Layer 8 of a small transformer language model trained on English Wikipedia (15 layers, counted from 0, width 64). Numbers have three digits each and are written without spaces.
A neuron adds its activation times its output weights to the MLP's output. To switch it off is to set its activation to zero at one token and run the rest of the model.

Output weights of the MLP neurons that the questions are about. A number n stands for (n - 500) times 0.0011.
n34: 660591350662598467599724365445692478501570621388551532294447334487510453606574424459387497559645430493623832629359528450620495393474599645422100200169452679629518328695193461588307511631598410
n45: 263749627556677503631516681469679350590628449408601389417393657948431530763363410538345349284742425670462478315390486429222623572338611584331880569449573553395247430282323562552401594428529491
n78: 524553486509381336564442336457667604328606276535319605385385545421604324501543347603592589474492744343568622384493551460483723402321653659440514482697545780507342178627500364535321645391719672
n89: 540671411423540366607736343546492309512634711311497536469294663384393564381523520527459676552558650507641618304490546611541439312376500454557482654751370361605345585324538364564225491480646481
n97: 549490612288318467103195289516583579731438670607626585690364574597672522326514398716613557600570677568349491483350555537643234479441612675593348179330621566519498309602147501703443718555318690
n116: 591424424398373509500312504517349402412745693377510604455420465424436630513663550511544505655437521564643395513718450316474607358528542644379527406545385630587406521402416637608198402792195637
n152: 421521366350440461498463436539358520536996711385516737390379313327513536486542528633442390588497530481543513545340575485448331513481635477451468417451458561536498662605258699704461579466560545
n162: 311564627455423622544492300484394618722407359703698473603236458311425462536506347623512413381554521509409597542429570568465441215507547675624629454443514451487338500486558403532457707525678549
n170: 661211556562463451585377296530714694599447568548491374669750264336587452629535622257245420350559188303530416870568394451810612587568336492645667484455572427378539825320563484292607171388378497
n185: 863354437403724346553624571450503504608817645344641843528458354261665623463413294371553542193337435564462537524455462427518356566522561495561334618499586454491487555496314467317466343549574497
n188: 634381321255565488488515345189582560546527444346627362462472142438579581541573306267552907341329647441442585510394650411685493394312292646387409527488491662729418711623444342621644598625828585
n192: 599627148434655592383839781295506491495659824463501497394476638704480220468303588439721581568542357790525198311766555413518822393177151512343611263421470406500227550510487713488535662713409500
n205: 517614484410701358395567506098646432642658343221589456495447387500706490697468523671474479402408648802477333622477506200374511488506380370482459670427490628782588544481379399564373747593522563
n229: 407559348360544331519303566315397464329780392472486744469374471426520666431360531424443558580699767414422429353480650426617278451624406570353516420748557583611623498540617440525306605549517482
n234: 382318675420652337542595508456653200592508439400316447324394325578305751395258321761436775441397656562366702366650447378501772347416563622489405578627734508369502514730809652377469365631630402
n247: 340438466513475572438586786588678615680501571586665592686502246511508508512715491292696283050516476528612498510751419515551572524417421408505381469233477377323523421541379445780504569367562310

Each question names a token from some text and the token that comes next. It shows the activations a of the neurons there, in the order above. A number n stands for (n - 500) times 0.0066.

Then comes g, the gradient of the next token's log-probability with respect to the MLP's output, scaled to length 1. A neuron's effect is roughly proportional to its activation times (output weights . g). A number n stands for (n - 500) times 0.00098.

".", then " He"
a: 481487580501478483514576474555478475484697474640
g: 562661519404631513162272416572331671295351586278345802474441436559602518551351277757390373612528617554613447564438424369525517227508550575509518607682579468596497455564550668506344491642628527
Which two neurons, each switched off alone, lower its probability most, in order? n229, n78

"o", then " m"
a: 478487475485500487485506479558500498475480500534
g: 357595640639367483377386519539558626531371704657692322641385421318411426469593603356502430426614430411421419635521556625464474641691550726440676173278490472239471516420493553855476549427370581
Which neuron, switched off, lowers the next token's probability most? n247

" along", then " with"
a: 486500610508494503487479524539495477488559648498
g: 561401491506551377487765569444437771664527455518496452527408586371428497324512598512471443528821622299659340574727439480407624494453451370424632223524601724331404218452265492522519640735444414
Which neuron, switched off, lowers the next token's probability most? n78

"s", then " of"
a: 512491479491500483858538496483478736482590496575
g: 498357354164552820374461506560531344587538770653652468328678418481357446658445466505618531635474466642379470448348818538449355172598399483422675567459523404486430469531497604411680593581440432
Which neuron, switched off, lowers the next token's probability most? n192

"ind", then " pro"
a: 540481475481498489499484475476489487475632497530
g: 609471399382483554615594609580348489576469626647427407483685425232496632889571519171434517501523377647295390519423542631615631593597375381564573511293545569411763416334472420552688295425406386
Which neuron, switched off, raises the next token's probability most? n229

"se", then " had"
a: 474487490500492556875481478474475474486492475514
g: 529581408753290219503555598434374512483662429185429470593447546465601536278786605360561441514360575654594424679381481394481637824495457547547497284482449564325602660391439485536552289575521674
Which two neurons, each switched off alone, lower its probability most, in order? n152, n116

" lead", then " ar"
a: 485479498474479589476492476477477500499480486484
g: 363598649512385381593555465535456590509416521626426348700549439141622695577702472265755498466375520499341614632439563701509376592708691412484462449265337278417645406330500676449637464500432487
Which neuron, switched off, raises the next token's probability most? n116

"et", then "ens"
a: 510515504498488562481620478530500522500505474474
g: 494385566529479540230710382658501449613645565476550311597464410599502360447317518404582706527269634530482652490625522613501621456402541221272247534475578265336341645404596725552501623473617739
Which neuron, switched off, raises the next token's probability most? n234

" this", then " dec"
a: 491476489474572496478477670481475482486477748487
g: 273586445477416304508543481471514527816600550352435520516314524482508487279552451312472544279249410429292494685580570534618508708524487282435538401520548573469768745621645680663726343436417562
Which two neurons, each switched off alone, lower its probability most, in order? n170, n234

" D", then "h"
a: 486488475619487494499482489475487484475484480496
g: 422685439451548725518429579462466503775582563375375469492610303447430535665459691686588431544448163281442256461487562308421587541520362476580336538447472441569712905388438504659640482443409474
Which neuron, switched off, raises the next token's probability most? n89

":", then " \""
a: 481488539498499615499629491476488476500636477480
g: 344365477411556516470565410340617405624441548695532520363350757540634764303461425531780699170536485369653520494581664494509364401529515554498586513679434511624654365665525391530381421207334400
Which neuron, switched off, raises the next token's probability most? n116

"K", then "N"
a: 479498509482496499564482484607491496517506537552
g: 526581332494619432777223342449512482272309491431491775334652341558693540517488534458485400728467478722375546435380546352670529510439553378612228722409567554670596482593405515388497369618438689
Which neuron, switched off, raises the next token's probability most? n247

"il", then "ty"
a: 727590483475478485498522483492494559488500475481
g: 510451648555694524390429437262389561522710361422336505773534567383371448591400432427442712500522574523440475699566341428700501560580588539065640212674586454443289575485595705451534442444567513
Which neuron, switched off, raises the next token's probability most? n34

"ated", then " that"
a: 497475494478484515474479492501500490494734475555
g: 220710389302417448601429563505539352522413361581561515441415853702491406574335550751555685361633683407513557493403512665334529526489379576444396676505711535481587274598427472393373586332310650
Which neuron, switched off, lowers the next token's probability most? n229

"rit", then "ories"
a: 477569476479495532483477497486498543485474512479
g: 346509588588452535794416612512760431445432436745553644393327649510620357487526355572520521605470626579810320226357500587387502481500508361502779370437346457396462347379519211570473665586535515
Which neuron, switched off, lowers the next token's probability most? n45

".", then " Ed"
a: 490496567621478478477588475507513492493550474532
g: 533455222247562605585365411449394651504465563330304757536306627510458519253487622473740379567624679588488527449353324640616431497460531533278645554599729391496585486531518603309619441419408772
Which neuron, switched off, lowers the next token's probability most? n229

"h", then " Ch"
a: 477497519474500476508873478491477475484606479481
g: 633217214446497570598461473532406398345510361562563527313486453715543396439317426570337586594683589673678491453461414535542507707372665538712458477506439700538440403711424647106525436436571676
Which neuron, switched off, raises the next token's probability most? n162

" Ch", then "ief"
a: 485476481475497499699522475495691476479475496480
g: 486527441519576436644618388216584671511331523569334524619387434511415743521391357319442661684514480722703563293218519429484509459499694779497529620505289656555664282452522491584561324408424388
Which neuron, switched off, lowers the next token's probability most? n188

" of", then " B"
a: 533500537581478875474560474572476487497593529544
g: 587211409482389572562498467582231407288705324431532640450682580653599671586444326562325467700401642657584407383589498355595353562432408618570595695548423595439368549486218494379599298665626607
Which neuron, switched off, lowers the next token's probability most? n116

"m", then "ah"
a: 499496485475496474694515499475474620480489500560
g: 531343258499656655252557582539572618347482557576442511408459813443623415583339531613552475416354545486719499404733380251378409303485424397489678437458538396476466768606433740340565454764508473
Which neuron, switched off, lowers the next token's probability most? n192

"us", then "ant"
a: 474496479590494488493479482567485497554487500496
g: 548493359443804570381825454354494438601446685378426410606422591695401469389441462509587735404615557538577315363519408591567550672579469615255489267660543461361395512463662341580241321518716460
Which neuron, switched off, lowers the next token's probability most? n89

"ven", then " ch"
a: 475499499499515859487720601536474499499628474641
g: 410623582397411613464405482508606688254405521667449296358467365495420317461690686356788661385284639432610504472253586690685722365601522575513598374351400418420346537492468563466464539506734641
Which two neurons, each switched off alone, lower its probability most, in order? n162, n247

" were", then " ext"
a: 490500486571482474475490481553721492478528481474
g: 414551670567583569520450530357696437497516601408360489286437309546531594697551614397649635332457353527506554451385251588785242403469662536482612629332309579335720533709551635316612431260516475
Which neuron, switched off, lowers the next token's probability most? n188

" ", then "6"
a: 493479475655474475482477484476476488477502485658
g: 417575551691263581723466677511603474363538361692479620392445254623351456464613616190667280776522641531438637543347514449434647552570617664380329483325386387483421302374418509591532611559605487
Which neuron, switched off, lowers the next token's probability most? n247

"ther", then " he"
a: 485500476494785475491474603475474564475495973495
g: 448494474335413439197421550637340571474410460528475641592442877566475413575563504641595235687792642584507448504584761368404475512531414636280456409498487537583453323631251309561464697487452492
Which neuron, switched off, lowers the next token's probability most? n97

" against", then " the"
a: 481500474664474559487506498562475482489580648474
g: 473862451504583411502497598410617544270476494261554329533624527763403402416508542521746548539477625467454499530359543556259650407474505623240452741661345473604510701540656409492366435411420207
Which neuron, switched off, lowers the next token's probability most? n89

" c", then "ame"
a: 478496576515484474474474499492482475480475481478
g: 384555476467219445577404613399414585430792476357378611622274688618466519441438365303472471671517536431595453438462721461630632525350279727644706495475460580367533391270429355624696591491749461
Which neuron, switched off, lowers the next token's probability most? n78

"als", then " were"
a: 492495474476494475723480475475524754508578477584
g: 611473350788398244482480436433432737537559508288467464647348515449616548348678747496284326589311620589583363693437507261519327597351529472459578466619713400550786503538489373487487407490638579
Which neuron, switched off, lowers the next token's probability most? n152

".", then " The"
a: 474483608511479479480617477511479605490544485583
g: 386641554461391378497653511459687646337457422553492234230866628691497249581634508532475596358780376478309624394481558420471482675481448472483434611346456545472303377661343608603537612627436490
Which neuron, switched off, lowers the next token's probability most? n192

" house", then " in"
a: 584490484496495489483475585489484481475481478497
g: 456461555426569677597628487456575805344316618667510445386352532694567493740318377315546674584619533407727675463452648424430432264359552461601472354400538563655428156393364542551340393501524608
Which neuron, switched off, lowers the next token's probability most? n34

"ut", then "on"
a: 478510495483484497475722478496496479492482488497
g: 669448642549623469503717432449402573647863619428420542342432725414447433594466744606433517428412364582469492546465602294216550604418461426279669341571453514282173660515554422602463513439436635
Which neuron, switched off, raises the next token's probability most? n192

" A", then "uthor"
a: 474492478570489476479478484544499480499481487488
g: 380395609556544506522563475322443724417570429458939407463667437574524626527454347485287316855432481421592417594305553643412539688494735315498555542667369568424435648483500359424393531449400316
Which neuron, switched off, lowers the next token's probability most? n192

" life", then " as"
a: 707488487475500520475485653476474502478475491539
g: 329681634316592743460521529440435654475309558472458437235290760535614575451297562453549639525569482343704776489375716449556449559538545375548522434353485336706453501686498480525259361337428635
Which neuron, switched off, lowers the next token's probability most? n34

"f", then "am"
a: 503474507487490487476594490611499493488477541474
g: 504420408521602658507542510551753438759664414470510399468353436483588689497297496608342793462331628512348611294796387265408782404477406539631417513688581353479378563341589425335510448517489417
Which neuron, switched off, lowers the next token's probability most? n234

"y", then " head"
a: 498499516486475480780539490551475477479608479524
g: 476550311602381448528451358520691633465209339586411560523353429491548386457345639281329662396359578394365624501405281645708632651399632488718649482573506515528745439586417614571323517780616402
Which neuron, switched off, raises the next token's probability most? n152

" exp", then "ress"
a: 485493480565481786488484475477482500474479494474
g: 458750410417288412562584636543598403651315456614549635592593497405405473331614395394355255487381832300544381539528446531405774657722484471389334682577404520585535658545617289477468601541359346
Which neuron, switched off, raises the next token's probability most? n116

"b", then "ay"
a: 481487477485509497786474494478600491499475485489
g: 745358249422700465367596413558587629605747337589447385278425574451641526511664436642329717453345823367471330323404458616582698416590345750534534529439419533469388437503506420403561508416606433
Which neuron, switched off, lowers the next token's probability most? n188

"ision", then ".\n\n"
a: 480485493491498680478485487481488475486525619517
g: 495350512457637601447354453526515500563709406772505514628711509475462354358588187646523192439671324416423370504471435647479644476601446591672417454481359567481205745433347696564558665511365596
Which neuron, switched off, lowers the next token's probability most? n116

" cap", then "ital"
a: 491479482491485878552475479478487499498488704484
g: 526534366440429454401319301379526628503405318268628597434534408673534488431422664671340371552795614411655595616389505518493609519429541396625356549686564443737398782692463306458292418697345562
Which neuron, switched off, lowers the next token's probability most? n116

" in", then " a"
a: 479499477590479522476526474485491497499500565497
g: 370703548230617431400434418534420500472479561491581265534388426491397535238462636611612423499374554362458665584375588658237571437546435653579682402543358574673499347466600372697408888403673637
Which neuron, switched off, lowers the next token's probability most? n89